Layer 9 of a small transformer language model trained on English Wikipedia (12 layers, counted from 0, width 64).
A neuron's activation on a vector x is SiLU(gate . x) times (in . x), where the dot is the dot product.
The model reads these tokens: "port" " R" "o" "le" " |\n" "|" " " "198" "5" " |" " B" "en" "j" "ar" "ong" " " "5" " S" "ee" " |" " S" "up" "port" " R" "o" "le" " |\n" "|" " R" "ue"

The vector x that enters this layer's MLP at each token. A number n stands for n times 0.032.
0 "port": -6 6 -27 26 -30 3 -5 -51 -7 37 23 -15 22 -12 -28 17 -13 -23 -41 -2 -6 12 -33 -31 -22 -3 -50 -3 -16 24 10 -9 8 23 -5 33 -39 6 8 6 -26 -2 5 -24 55 10 35 -1 22 -12 39 22 9 12 20 -14 4 16 -15 -7 15 -12 16 -6
1 " R": 4 7 3 18 8 29 -30 -26 4 21 12 1 58 25 17 -14 -8 21 18 48 5 9 9 13 -8 17 -5 -2 11 -22 15 -7 6 19 -4 18 -28 26 24 -16 -16 14 4 -19 34 -1 2 3 2 1 36 38 14 -31 5 5 5 2 -29 1 26 -21 4 -9
2 "o": -5 -17 -26 30 3 26 -6 7 12 44 -1 8 35 6 13 8 3 33 26 -21 1 50 22 31 21 -20 11 -31 45 30 15 1 9 11 25 14 -20 -19 58 11 8 23 28 -12 -6 -58 0 3 2 14 -5 27 -29 -31 24 11 -17 -26 -19 20 13 16 -10 -4
3 "le": 10 13 -18 -8 -11 0 -3 28 20 50 33 -1 31 13 -13 21 23 5 -2 -26 5 -2 -37 7 -16 -45 -49 -20 10 -1 7 42 24 1 -7 -20 -55 -7 11 -12 19 7 -25 -7 37 -28 -25 15 -9 3 -8 -22 43 9 -3 -1 -11 -9 11 -25 19 11 17 4
4 " |\n": 0 18 -16 9 -9 24 -4 15 24 31 -11 25 31 -12 6 13 -15 -2 5 29 -6 -8 -27 6 8 5 5 -24 -5 -25 18 -37 14 -16 11 -21 -10 3 17 5 11 -10 -6 15 67 30 -10 12 0 3 59 17 48 7 28 -53 8 -21 32 14 18 -3 -12 3
5 "|": -10 -23 1 29 25 1 18 22 26 7 -21 12 47 40 -5 8 -2 18 -9 19 -30 17 -25 1 10 -22 10 -36 5 -13 -29 8 13 -2 -7 8 11 -9 40 5 -12 -4 15 30 46 -4 11 8 -2 -12 29 11 38 22 51 -20 -5 -3 -10 8 -18 -10 -14 -23
6 " ": -33 -37 -16 0 5 -14 -52 -8 24 34 -15 17 26 18 -16 2 -6 29 -4 9 -27 10 -6 1 8 -16 28 10 8 10 0 22 -17 -8 -3 6 14 -9 -6 -14 -39 -6 -4 17 -12 -14 11 9 14 15 67 0 38 10 -15 -33 -32 -33 12 29 -16 -21 -29 2
7 "198": 16 -37 -11 21 11 -5 -39 -36 21 0 -14 2 21 11 9 -8 -6 66 -5 4 -22 50 8 2 -5 4 4 21 -23 8 -20 13 -10 -36 5 -18 15 2 -12 7 35 -2 -10 39 -3 -7 50 -6 -11 -12 53 24 36 13 31 -14 -24 -9 11 20 27 3 19 -8
8 "5": 12 -23 -23 8 4 -13 -7 20 7 28 -9 81 42 22 1 -20 23 22 -9 -26 -34 15 -11 11 -4 -22 10 -9 -16 -13 -8 -15 6 -3 22 14 -24 -19 -12 -18 -30 -9 11 24 11 -31 13 -3 -2 -5 -5 8 23 13 29 4 16 -28 -4 34 62 -5 -15 -6
9 " |": -7 -14 16 40 12 6 32 40 20 -10 -28 30 32 26 -13 -11 7 29 -11 12 -30 5 -15 14 -38 -31 -11 -18 -10 3 -38 -20 33 -7 12 10 0 0 9 -4 -28 1 -4 23 50 14 -5 13 26 -10 17 21 21 -2 23 -33 13 -8 -10 26 -30 -25 -23 1
10 " B": -18 20 5 7 -8 38 -43 4 10 -19 16 2 28 4 5 -22 10 2 8 54 -3 -5 0 29 -5 -4 11 -1 19 7 11 4 23 6 -21 -3 -34 1 -13 -15 3 -5 3 9 20 -19 9 -9 2 4 33 -28 8 1 -13 -29 -9 -29 -24 32 37 45 -20 -12
11 "en": -24 -22 -8 5 15 34 13 45 -1 13 -5 -2 11 -10 3 -22 55 -14 10 36 -14 -25 -4 18 -15 30 22 5 22 26 -9 0 3 31 22 -33 -35 -10 13 50 53 2 7 -7 -15 -10 23 -11 -18 3 13 -63 42 -15 2 20 19 1 8 -6 -10 35 -2 -24
12 "j": 2 15 4 47 -3 0 -43 -21 -18 5 -1 -19 0 -8 -2 33 17 20 -33 28 62 12 21 25 -20 12 -7 15 -3 -19 25 7 -7 18 -40 -1 -31 15 7 -18 -7 25 26 -4 10 -32 33 9 34 8 7 -30 3 0 3 2 -24 20 4 -1 19 -30 -4 16
13 "ar": 7 0 -16 -9 -4 30 15 -19 -31 28 21 30 18 -10 15 -15 8 19 -28 3 29 -9 -48 1 -31 -31 6 -11 3 -33 9 -6 -1 -19 56 -2 -21 12 -8 35 -48 -13 27 18 18 4 5 -4 27 18 55 -68 8 -15 10 -31 3 5 -6 -8 -11 21 6 35
14 "ong": 22 4 -61 18 -28 24 1 5 -1 24 -7 -11 -7 -15 1 -30 28 11 -2 -7 13 6 2 23 -9 -3 -10 -16 -11 5 1 -8 -12 10 14 1 -44 1 -2 6 -23 -17 19 20 49 24 -16 -4 36 2 25 -39 18 48 32 -26 28 16 11 67 -11 2 14 -17
15 " ": -33 -28 -3 -19 -4 -11 -60 -7 13 -2 -14 20 10 13 -7 14 31 20 16 8 9 12 -5 7 -26 2 30 -6 9 8 12 11 -12 -5 -3 14 -8 7 -31 -6 -72 4 -12 20 35 9 -12 4 10 17 54 18 37 1 -14 -19 -3 -39 7 2 -11 -5 -20 -4
16 "5": -5 -34 18 -5 5 -17 -25 0 20 -32 -2 7 15 3 13 7 4 6 6 -20 -10 33 -27 9 -33 -21 3 19 -29 2 -22 22 -7 -3 22 -22 -6 4 -3 13 -35 -1 -16 -6 9 -10 34 -4 -2 -10 14 -2 34 -1 5 -5 -42 -31 -20 12 93 26 -3 -6
17 " S": 15 -3 27 5 -8 8 -59 -1 -2 26 -2 4 22 14 -9 7 24 -2 6 71 -8 -9 2 6 11 3 -2 8 -13 5 10 11 5 16 -7 -12 -33 9 33 1 -32 9 8 17 20 -3 40 16 3 23 0 13 11 -16 -5 -1 3 24 -11 -1 -3 -6 17 6
18 "ee": 30 21 10 39 -28 -6 -35 50 -28 15 48 9 36 20 -12 -8 11 27 27 5 19 19 11 -23 -17 5 -19 -10 -1 14 13 -3 -13 49 25 -9 -12 -19 36 9 -44 2 33 9 -1 -17 -3 20 7 0 5 -8 -30 29 -17 13 -6 17 22 11 -15 20 21 -20
19 " |": 18 -13 10 38 -17 10 33 26 -9 -15 -4 14 45 16 -2 -2 -11 11 6 16 -26 10 -13 -8 -57 -12 -39 -22 -13 4 -33 -7 16 20 4 -11 -9 0 35 -5 -48 0 -7 3 43 13 0 7 19 -3 29 22 20 23 24 -23 -43 2 -3 16 -35 2 -18 -2
20 " S": 15 1 25 8 -11 31 -56 0 10 19 -9 -8 26 18 -4 22 13 -10 -5 71 0 -4 -4 13 -1 -13 6 14 -23 12 4 9 -1 22 -4 -16 -29 4 31 -7 -17 19 -1 8 20 -8 30 15 0 24 6 18 16 -11 -7 -2 6 -10 -5 12 7 -5 12 18
21 "up": -24 22 11 1 -3 -43 -4 -17 18 2 33 -25 48 12 -27 20 46 7 16 8 22 13 -19 -31 5 23 -20 9 29 -4 -19 16 -10 23 -23 6 -25 -49 45 -4 -30 -23 -24 19 -32 17 5 16 -18 2 -20 5 -20 9 -26 -2 -2 31 0 12 -9 -37 20 -4
22 "port": -19 2 2 33 -16 -4 -2 -18 -54 51 12 -19 -3 -5 -46 11 22 -32 -40 -4 -7 12 -49 -36 -21 -13 -33 -4 -17 11 12 -8 19 1 3 -4 -50 15 21 1 -36 14 13 -16 22 0 25 13 27 -10 43 -2 13 37 26 -5 11 15 -16 1 23 -11 15 2
23 " R": 11 19 7 23 11 40 -50 -29 -5 -17 4 -6 38 17 11 -22 5 8 29 47 10 -5 6 7 -22 6 0 6 8 -10 13 -6 3 10 -9 -9 -4 17 2 -10 -10 11 12 -10 51 -14 -9 -6 2 18 35 35 33 -21 -2 18 30 -8 -15 -4 24 -23 1 -4
24 "o": 19 -1 -16 36 5 37 -18 17 15 31 -11 0 42 -3 5 18 7 29 29 -30 10 55 41 21 12 -43 -6 -21 40 23 8 7 19 16 23 10 -9 -26 47 4 7 3 25 -11 -9 -45 -7 -7 5 33 -19 25 -28 -18 18 19 8 -18 -11 -11 13 13 0 -8
25 "le": 3 16 -18 -11 -23 -4 -2 44 17 56 29 10 16 17 -1 6 32 3 10 -18 12 -1 -40 12 -38 -34 -40 -27 10 -14 15 39 11 -4 -2 -17 -56 -3 6 -3 16 14 -21 5 37 -30 -28 13 -12 3 22 -20 39 26 -4 -12 -3 -8 9 -7 7 17 6 14
26 " |\n": 1 9 -25 20 1 28 -3 4 22 23 5 10 29 1 -8 10 -3 -4 7 33 -17 4 -32 -8 21 -2 -15 -14 -7 -22 22 -29 -8 -10 23 -22 -8 15 17 10 8 -8 -17 14 71 20 -2 13 -5 5 51 19 53 14 26 -47 -11 -32 36 20 11 0 -10 -2
27 "|": 6 -26 -4 21 23 -4 21 12 17 -3 -24 3 49 30 -7 2 2 9 10 36 -36 18 -17 -15 17 -19 9 -30 2 -2 -26 12 12 2 -6 13 16 -22 30 6 -11 10 -4 29 42 -7 15 3 2 -9 44 5 45 13 52 -5 -13 0 -5 -10 -28 -24 -11 -9
28 " R": 9 18 9 26 11 40 -50 -27 -3 -19 2 -11 40 17 10 -23 2 13 29 47 9 -4 -1 4 -17 7 3 7 11 -14 5 -6 -1 5 -13 -10 0 16 1 -8 -7 8 14 -5 49 -18 -3 -7 3 15 35 40 38 -24 -3 16 20 -17 -15 11 22 -28 4 -4
29 "ue": 17 12 13 17 -31 -15 -15 -8 14 11 33 -2 51 -8 -29 24 18 62 6 -9 8 13 -37 0 -1 -13 -36 -6 -10 -3 14 -27 0 51 29 10 -34 -14 20 10 -23 -5 -18 13 32 -7 1 6 16 6 -24 -35 -15 55 -12 13 18 -21 4 10 2 28 -4 -25

Each question shows the input weights of one neuron of the MLP. A number n stands for n times 0.011.

n36 gate: -48 -42 15 -5 -13 -21 24 -17 26 5 -35 -25 5 -4 -10 27 12 -49 -32 -6 5 -5 -11 12 20 16 -39 -43 7 -2 -23 27 2 26 41 -1 -1 -7 8 27 -17 41 2 -6 -3 8 12 5 -13 -15 -1 15 9 -2 3 54 20 -15 -6 10 4 -17 -7 15
n36 in: -16 -10 -3 24 3 -11 19 -1 -4 27 -62 -19 3 -1 -28 42 7 4 -23 21 1 -4 0 5 -10 0 11 -32 -12 11 -49 1 23 -17 35 1 29 -4 -5 11 -9 -35 9 1 -32 7 -7 -20 27 20 -22 6 12 -6 16 9 11 -20 -10 16 48 3 13 6
On which token does it fire most, and how strongly? 22 "port", at about 2.2

n142 gate: 34 1 36 36 -40 -9 56 0 32 -12 -39 -26 -23 -20 1 -1 -65 -43 -1 -12 -33 -10 30 4 10 12 4 11 22 -36 24 -31 -17 5 9 -35 31 4 5 7 46 15 -38 29 10 18 20 19 2 -21 -15 5 1 18 14 51 10 -55 42 11 19 27 -5 9
n142 in: -13 -3 34 -3 22 -11 25 2 2 -15 7 15 -12 1 -14 -7 -18 5 -29 -17 2 -21 -16 -17 11 36 -21 -6 -9 26 33 -10 -23 1 28 -13 6 -26 -25 11 19 -22 47 6 32 -3 -1 19 -10 -25 -11 2 47 -8 13 5 -31 -17 20 -8 10 -6 -45 1
On which token does it fire most, and how strongly? 26 " |\n", at about 2.8

n170 gate: -24 -9 -7 -20 15 19 26 -26 13 33 -20 -15 -23 25 -45 -47 12 -50 -10 -47 43 3 10 18 -1 -9 28 2 24 -23 -7 10 4 26 -25 -3 34 39 -41 10 -30 -25 -19 6 -8 28 -20 -1 -31 -23 -24 -8 -18 10 -8 -7 32 -12 -2 16 -9 -6 33 22
n170 in: 16 22 -4 9 -16 4 6 -24 34 -3 24 -22 2 -13 -8 12 42 17 10 13 -5 12 8 -2 35 -21 -8 -12 0 19 -4 31 8 -54 -25 -33 -32 -3 2 -26 22 7 -7 -8 -20 7 26 1 17 13 -12 45 7 16 -7 -31 -6 -50 -11 8 0 -36 22 -5
On which three tokens does it fire most, strongest first? 11 "en", 21 "up", 18 "ee"

n44 gate: 13 37 -23 -19 -32 30 29 -48 19 6 -3 35 -20 8 53 -45 -66 -22 4 5 -28 2 11 -17 -35 -10 31 23 -15 -17 -4 -4 7 7 -6 -16 7 24 -3 -22 -17 16 2 -25 -2 1 32 -4 13 -12 9 32 -22 -23 12 26 -12 -48 -25 10 -20 -2 9 -19
n44 in: 35 -13 -5 19 -15 -13 6 -38 -18 -8 18 -17 25 -20 -11 10 0 -33 25 25 28 -11 32 4 -19 -32 -17 2 18 -9 33 -31 5 3 18 19 -27 -5 19 20 34 -3 -14 -3 7 17 -11 -12 27 -35 -13 2 9 27 -9 -27 15 -6 -7 14 -14 -24 19 -14
On which two tokens does it fire most, strongest first? 1 " R", 0 "port"

n111 gate: 23 -29 -22 18 -50 6 14 -12 -4 24 -24 33 -9 -6 -8 21 -11 19 -10 15 17 -24 30 39 8 -18 -38 16 14 30 -2 -9 -20 0 -8 -3 -10 45 7 15 3 14 -15 11 -3 20 -49 19 -28 3 -15 -12 3 3 43 47 -22 -62 -15 -28 7 -11 0 29
n111 in: -8 -22 0 -12 10 21 -31 24 46 -6 -9 -25 -32 -10 -21 -18 -5 10 -27 24 20 -14 1 -18 -38 -15 16 -21 -4 34 12 8 -11 -6 -28 -16 7 9 -22 -15 41 -30 4 -17 -2 -6 7 -25 -9 -27 -4 9 23 -32 -1 45 -6 1 -16 2 -2 0 29 -29
On which token does it fire most? 18 "ee"

n146 gate: -26 -8 37 -11 2 -44 -18 -13 22 -35 8 33 -7 5 -13 6 -27 -1 -2 -11 -20 -5 5 -7 10 31 30 46 21 -7 4 -19 -22 -18 -4 46 38 -22 30 -28 5 -43 22 2 -18 14 -8 31 25 1 -16 2 -24 -32 -5 4 10 -15 7 44 -20 -14 37 -8
n146 in: 3 -17 3 0 -20 -22 -13 -29 36 1 -6 27 18 -2 -29 37 -7 -2 -13 37 -36 4 -1 9 -29 34 -19 37 -21 -6 -23 19 -2 -12 18 -15 -6 -50 10 8 -5 -16 30 -5 -21 -1 -14 11 13 -15 6 -13 2 32 18 12 -30 26 20 -27 10 25 36 10
On which token does it fire most? 21 "up"

n112 gate: 22 -6 6 2 -27 -32 33 5 20 9 5 -44 27 14 2 17 -16 -9 19 16 13 -47 22 -23 7 -33 -7 17 14 2 -4 4 0 6 28 -8 12 -8 18 47 7 43 -18 30 14 4 -31 34 -27 -4 20 -6 -45 1 1 11 -7 6 40 -19 -17 41 -23 7
n112 in: 27 -15 0 -13 -22 -10 -16 -4 6 37 28 3 10 44 15 -13 33 9 3 9 12 -32 11 -3 -24 -11 -2 -19 3 -25 -36 -12 -47 16 -22 5 2 18 -12 7 35 -22 16 6 -25 -33 15 -7 -32 -3 -13 5 -2 2 10 -6 -24 5 -7 -3 -38 6 17 -23
On which token does it fire most? 18 "ee"

n117 gate: -25 -49 -23 29 41 14 -13 22 -30 25 -26 5 -47 -24 -16 9 -34 8 -1 6 -5 -21 9 -31 19 17 35 31 12 7 16 -27 17 5 18 -18 13 53 -30 -13 27 30 -11 6 -17 13 11 52 -20 -7 -13 11 -10 15 16 10 4 -2 41 4 -7 10 35 13
n117 in: -36 4 3 3 -28 4 17 -11 -7 -21 -24 -26 -1 27 32 22 19 -15 19 2 -11 -18 28 -9 -10 -4 4 30 4 9 19 7 22 -26 8 15 8 -8 34 13 6 -25 26 -6 -27 -31 -16 -16 -11 -22 5 -83 18 -31 15 -14 -10 9 1 -23 -19 -21 -21 0
On which token does it fire most? 11 "en"

n154 gate: 17 -12 -24 -1 -27 -10 3 -7 -18 27 3 22 -20 17 39 43 -9 -12 17 9 14 -10 -32 -4 5 -43 15 -10 43 -28 -27 3 4 1 19 -31 7 38 0 -44 28 -36 3 30 -48 24 21 -19 -22 -2 4 35 -34 -18 -14 -10 -13 -10 -4 25 -15 0 -3 -29
n154 in: 6 -3 20 -14 11 -19 13 -3 -26 -4 -33 6 22 -9 14 -5 -2 30 -36 5 27 39 17 -1 -16 5 -14 28 -29 -53 8 22 15 19 -29 -9 -9 1 14 -1 -1 53 -25 37 14 15 15 -13 -11 -1 -32 -34 15 9 -12 -7 -14 6 -23 -54 21 15 -44 -28
On which token does it fire most, and how strongly? 14 "ong", at about 0.48

n14 gate: -1 -5 -10 -13 15 -20 31 12 32 14 15 -6 22 -21 6 -12 0 -6 9 4 -2 17 17 -10 22 -2 27 12 -3 -25 -6 -14 4 -9 -19 -44 -8 -34 22 18 12 29 23 -2 -13 39 -10 24 33 -28 4 16 28 29 4 -22 15 15 52 25 2 -9 -4 9
n14 in: -16 -17 -11 -17 -37 -22 -12 -11 41 -33 -13 -4 -20 7 -7 13 -19 25 -37 -9 -36 -19 -9 45 21 17 -34 -13 -13 -16 -8 -12 17 -10 -10 -9 12 4 -19 -37 2 3 -7 -14 35 5 12 18 12 -16 20 -6 -9 22 5 -5 -8 21 -6 30 -23 16 18 2
On which three tokens does it fire most, strongest first? 4 " |\n", 14 "ong", 26 " |\n"

n87 gate: 12 30 -11 -14 -27 -9 9 -5 -25 16 -13 -2 -10 -10 16 -25 6 6 -38 35 -27 15 16 5 12 25 27 -1 15 -2 -28 26 -29 -9 22 9 -24 7 38 -16 -9 15 -27 15 -18 10 -51 8 26 -32 21 -3 -34 25 8 13 0 -4 18 -53 -10 22 -10 -1
n87 in: 40 15 -25 -14 -12 -6 -10 -11 21 26 28 16 19 1 -5 -5 -7 -6 -16 -37 9 -20 7 17 0 5 35 12 -23 3 -42 8 -2 35 13 34 -7 -19 25 -19 25 11 -1 19 -5 -8 -45 46 26 21 2 27 41 -5 27 12 -31 3 32 -11 -16 7 -13 -12
On which three tokens does it fire most, strongest first? 18 "ee", 14 "ong", 10 " B"

n94 gate: 18 22 2 -21 -12 -17 17 -35 -7 -26 15 -2 24 28 43 13 -48 -6 -3 -23 3 -35 40 40 16 -14 2 -7 -1 4 -31 2 -11 1 6 1 -14 9 -4 2 -9 -1 30 35 -22 38 17 8 7 9 13 -8 -31 -57 14 22 -16 -19 3 -12 -8 42 27 -22
n94 in: -13 3 -13 0 -10 21 15 -11 -9 -8 22 8 23 7 16 3 10 59 -17 -15 11 -22 12 52 13 -39 -21 -8 0 -3 0 -6 -24 26 0 -4 32 -37 26 -2 -35 -10 22 14 6 34 5 -9 63 21 -9 -5 -3 -14 -1 -26 5 -23 -9 21 -5 -4 -4 9
On which token does it fire most? 13 "ar"

n163 gate: -20 16 7 27 17 16 27 20 -33 2 -3 -28 -16 23 2 30 20 1 12 -34 -10 -4 6 -2 2 -3 2 -5 10 -45 -9 21 -37 -14 12 46 30 -30 -2 5 4 -20 10 -4 0 -3 -12 14 -47 -20 -28 11 -54 -34 -37 -2 16 -36 -2 -3 -14 61 32 -5
n163 in: -14 3 33 14 26 5 -4 -20 42 -2 -20 23 14 -12 6 14 13 -22 -14 -4 -28 -9 -2 -3 -11 22 -26 7 -33 57 13 8 -4 -49 -6 -2 -1 -13 -7 50 14 -46 5 8 -17 21 27 19 -19 13 -17 -10 24 20 -21 4 -4 2 -13 10 -22 -18 13 21
On which token does it fire most, and how strongly? 21 "up", at about 0.79

n101 gate: -18 7 -38 -54 -50 19 -11 -17 -26 -22 -15 10 -25 4 -18 15 -22 -38 -19 12 -5 -35 10 27 -2 -31 8 11 -29 1 5 -4 -27 18 -42 6 27 39 10 39 47 12 -22 -41 -4 -16 -12 14 16 4 -27 24 -30 -6 -11 10 10 -40 -39 17 16 -39 -36 19
n101 in: 8 -13 -4 17 -1 32 -30 -25 -6 -10 -10 11 32 14 -52 -5 -31 -13 7 0 26 -22 33 38 16 -2 25 -2 -20 7 4 13 -4 1 -9 -11 -1 15 44 -16 5 -42 9 12 27 -4 -4 13 2 -4 -25 11 -32 7 11 20 0 -15 16 -17 13 34 -20 19
On which token does it fire most? 20 " S"

n46 gate: 19 -1 5 -12 -6 4 41 4 3 17 5 -29 -13 6 -20 -50 15 -27 10 -46 20 -25 -2 51 25 -12 19 -12 -8 -4 22 -44 0 -26 -24 9 17 -6 13 44 -21 33 17 7 -23 27 -18 4 -21 3 -7 0 22 -15 21 20 -14 -11 35 -9 -46 -15 -14 -45
n46 in: -43 -4 -54 -11 33 -5 0 -15 -9 -13 -26 -8 4 -49 31 3 5 33 -17 -34 5 15 2 -36 -33 14 18 11 -1 21 18 7 2 20 8 5 12 -2 -21 9 31 39 16 26 -26 10 32 14 -26 22 7 9 -7 1 18 12 20 -3 -22 17 -3 -6 10 6
On which token does it fire most, and how strongly? 11 "en", at about 1

n183 gate: -6 11 7 43 12 17 57 -11 -21 -23 1 -41 -27 1 -10 -4 2 -15 -7 36 -17 20 43 19 63 -28 43 42 39 -18 -19 -9 -14 -2 -2 25 -3 -11 3 26 37 19 1 -13 13 34 -45 30 -20 11 17 -32 0 -57 -12 -28 -3 -7 33 -38 -2 5 8 -42
n183 in: -14 -15 42 -33 -5 13 30 -3 -19 7 9 -24 -14 6 3 10 16 -40 0 -16 -10 -28 15 10 13 -38 24 2 -43 3 44 4 -16 27 -14 -32 18 -20 5 -16 -10 -20 -13 11 0 -36 -17 -23 -10 18 -24 9 5 -16 6 -20 12 19 -43 -2 -4 -33 21 -37
On which token does it fire most, and how strongly? 7 "198", at about 0.8

n120 gate: -13 21 -26 10 15 -1 6 0 -1 -1 9 2 -1 30 15 -10 25 -29 6 -19 17 3 -19 -23 -9 -13 19 -47 4 -30 -1 41 3 -5 -14 0 26 49 -39 1 26 31 0 -34 -39 23 27 -16 -38 -12 5 30 -54 31 -18 -3 43 -6 3 19 -54 -23 2 14
n120 in: -13 5 -32 15 -15 20 -4 12 54 -17 4 -13 30 26 24 5 -23 -33 -45 -10 10 -2 14 0 6 14 -39 -8 -17 -6 -15 0 -19 29 -7 14 30 -19 -27 16 -34 -15 -5 54 -4 -15 -19 3 -5 29 13 5 -41 -27 29 -22 -23 -48 -25 14 -4 20 0 -11
On which token does it fire most, and how strongly? 11 "en", at about 0.55

n189 gate: -20 2 -16 13 8 9 21 -3 19 -53 38 -30 -15 25 15 -12 -6 -1 -19 -15 5 20 -29 1 21 5 11 -12 -20 -13 41 -19 0 7 5 -10 -2 -7 -21 1 20 -4 -13 -5 11 23 1 19 -25 -7 11 38 -11 10 8 -26 -7 -44 6 35 -32 -4 -25 -10
n189 in: 1 -18 -1 12 22 -10 15 -35 -3 27 4 22 23 10 -47 -17 0 -22 16 28 10 -3 14 15 14 11 0 2 -10 28 -25 7 5 18 17 -17 12 -19 13 13 18 -3 17 16 35 -23 -3 -8 -5 3 5 -19 43 -10 -5 12 -22 1 -18 -16 36 8 -5 28
On which token does it fire most? 26 " |\n"

n113 gate: -2 -7 -8 6 -8 0 -11 -4 12 -7 -27 27 -9 8 4 -7 -42 -23 -12 -33 28 4 -16 -20 17 -11 -5 -16 10 -33 6 16 8 20 19 -15 -8 -13 19 -3 -8 -7 -5 -18 1 2 -2 -32 18 4 3 27 -15 -11 -17 52 46 -32 0 -26 -53 19 -43 7
n113 in: 9 -8 -3 -21 -16 3 30 0 27 -14 22 2 1 9 29 30 -32 35 -4 -22 -23 -12 7 -17 3 10 2 10 10 33 2 17 9 -7 33 10 -20 -36 6 16 -27 10 -15 -30 0 1 -56 -31 26 -15 31 -32 -19 -27 -31 -2 7 9 -10 1 1 3 -3 -9
On which token does it fire most, and how strongly? 24 "o", at about 1.1

n165 gate: -5 -58 -26 -9 -2 -5 66 -19 22 7 9 -7 12 12 34 -7 -28 -14 -3 -23 -24 -29 -3 8 37 30 -8 11 -13 0 16 -18 -30 -37 -19 -14 -22 10 -28 6 39 -26 10 43 -31 38 39 -40 13 -33 -33 -11 -45 -29 -3 8 -40 -17 -12 13 -19 4 -2 -8
n165 in: -6 -9 7 1 18 5 -4 4 39 2 9 -13 22 9 5 0 6 -25 5 -3 -16 3 -17 -39 -28 8 -41 14 -6 -6 -26 23 2 -15 15 -21 -12 -25 22 -9 -10 2 12 -29 21 8 30 32 -39 -23 9 51 0 5 2 12 -49 -13 3 -22 -14 -4 19 32
On which token does it fire most? 7 "198"

n42 gate: -5 -2 23 -13 16 -3 -13 8 -16 8 -1 -41 29 8 12 -12 10 -16 -21 -15 7 -24 -2 -4 36 19 -2 39 8 -4 -2 -24 19 5 11 -4 10 13 5 -19 36 14 27 -65 -35 -23 -22 -7 -21 -20 -4 49 -4 38 10 3 18 -20 -1 -22 -51 -10 14 -20
n42 in: -10 2 5 -3 -13 -13 -8 32 8 -2 -23 12 2 4 1 18 2 14 10 -28 -10 18 7 -21 -16 -21 23 7 24 -27 -13 22 15 19 2 -12 -10 4 -42 -11 14 17 1 33 -18 -23 -5 29 12 -5 8 8 -18 -26 -23 -34 -2 -9 -20 31 8 0 -43 29
On which token does it fire most? 0 "port"

n48 gate: 0 0 -38 19 23 -20 28 15 6 -43 -30 14 -30 41 2 7 -10 4 20 -8 4 7 -10 -4 -8 -4 -2 12 32 26 19 2 -9 7 -33 17 14 -5 -32 -13 -30 8 -41 -4 -37 32 -22 22 -26 -11 -33 15 -11 -10 -44 2 -23 8 -2 12 -20 -28 -16 -36
n48 in: -13 25 -14 3 19 -18 6 -20 -17 22 12 24 -13 -19 -20 -15 0 -2 -21 5 37 23 -7 -40 21 -5 -17 25 -6 -3 -25 34 6 -9 -12 -24 1 -24 41 -12 6 20 26 -25 18 0 2 -35 -28 -16 30 4 4 7 -35 8 2 -47 -15 -46 9 -9 -6 -31
On which token does it fire most, and how strongly? 21 "up", at about 2.1

n98 gate: -7 3 4 -33 8 -22 -8 -1 6 -42 1 -10 2 -12 30 -23 -45 -11 -24 5 -28 -18 14 -15 20 36 32 2 9 -26 8 12 -20 1 -25 -18 4 -10 27 -16 11 12 49 -36 -33 14 -6 -8 36 18 -11 23 -16 3 -10 2 -45 -25 -26 14 15 -18 -12 -3
n98 in: -20 11 13 -5 -25 -11 -8 -18 26 -7 -14 -19 -12 -11 -38 -6 4 -64 4 -8 -13 23 -6 -14 -37 6 12 19 12 27 20 -18 11 6 -5 -14 -29 -9 9 13 18 -16 -7 24 9 -15 21 -3 -27 -45 20 -24 7 24 6 8 9 -17 19 -7 -7 -3 -2 43
On which token does it fire most? 24 "o"

n141 gate: -3 30 -11 -36 -9 4 39 -18 0 5 -29 -18 27 -12 1 6 -8 -12 -42 -27 -9 47 2 2 -13 3 5 -37 31 -56 -44 1 32 -6 3 10 38 18 -15 1 -11 2 -45 -21 13 -4 -24 18 26 -3 -8 -24 7 -15 33 15 1 10 38 -40 -35 -23 24 -26
n141 in: -5 2 -30 -23 -15 7 31 1 -12 -6 -3 3 5 -16 24 -3 -14 -10 10 13 2 18 -1 23 -7 3 1 -38 33 -13 -13 -19 -17 10 9 22 12 27 -34 -20 -13 31 -33 -5 10 -23 -16 9 13 -18 61 9 -30 -19 -8 -21 15 4 -26 -46 13 -8 0 10
On which token does it fire most, and how strongly? 13 "ar", at about 1.9

n3 gate: 13 -23 48 15 7 -13 21 -3 -3 -17 -55 -50 -50 17 -15 -20 14 3 21 -54 -2 -18 25 24 22 -13 64 10 -7 4 -15 -4 7 -27 7 17 -11 23 39 6 14 -17 12 20 -51 18 -4 -10 -5 30 -40 -18 -6 9 0 -42 10 1 47 6 -13 7 8 -23
n3 in: -72 -8 -9 -9 18 11 -2 14 12 -7 -10 24 26 -32 34 -3 -4 48 -4 -28 -1 -9 -11 -37 7 -11 3 -35 25 -6 -14 15 -13 0 1 5 12 5 31 -8 3 -21 32 6 -28 12 8 5 11 11 9 13 12 -2 -24 19 -12 -23 -1 54 26 -7 -32 40
On which token does it fire most? 17 " S"

n57 gate: 28 -19 12 50 21 -29 -1 20 8 9 10 -37 -3 -13 -32 17 14 -4 -18 -10 -9 -8 -5 11 14 32 -27 0 2 1 -41 27 -17 -15 -12 35 17 18 7 -5 30 7 -6 -30 19 -1 -27 -27 -23 -4 -11 -9 -33 7 -14 15 17 -22 26 -35 5 22 40 -14
n57 in: 10 -4 -3 1 14 -10 -15 14 -14 43 -7 8 -14 -3 -9 6 27 12 -7 -20 27 7 -19 55 -6 -35 15 -31 14 -12 21 19 -6 14 12 42 -3 34 -20 -19 -6 -9 -2 -46 -35 4 -15 -2 -19 -8 -4 -14 3 -34 -3 -18 18 -41 -27 13 8 -1 13 -15
On which token does it fire most, and how strongly? 3 "le", at about 1.9

n107 gate: -6 -48 0 -5 7 -26 -33 -4 -5 -8 -29 -39 -14 20 -10 2 -8 -8 -14 -15 -54 13 29 12 -13 37 16 -5 -2 -56 2 16 -21 -16 -19 20 -11 28 33 -18 34 -4 1 29 -31 -21 -11 -23 -27 53 -64 -14 -22 -25 -40 -21 24 -5 -4 -15 -12 15 -11 -30
n107 in: 3 62 8 -25 12 -10 12 -28 29 -28 39 -18 12 18 2 -6 7 -19 5 -13 -17 22 38 33 -8 -21 -6 32 4 -5 34 -38 36 -26 -2 -11 -18 16 16 12 6 -50 15 55 -5 6 0 -14 -17 9 18 3 -10 -9 -6 23 -3 9 -21 -10 -9 -33 15 2
On which token does it fire most? 21 "up"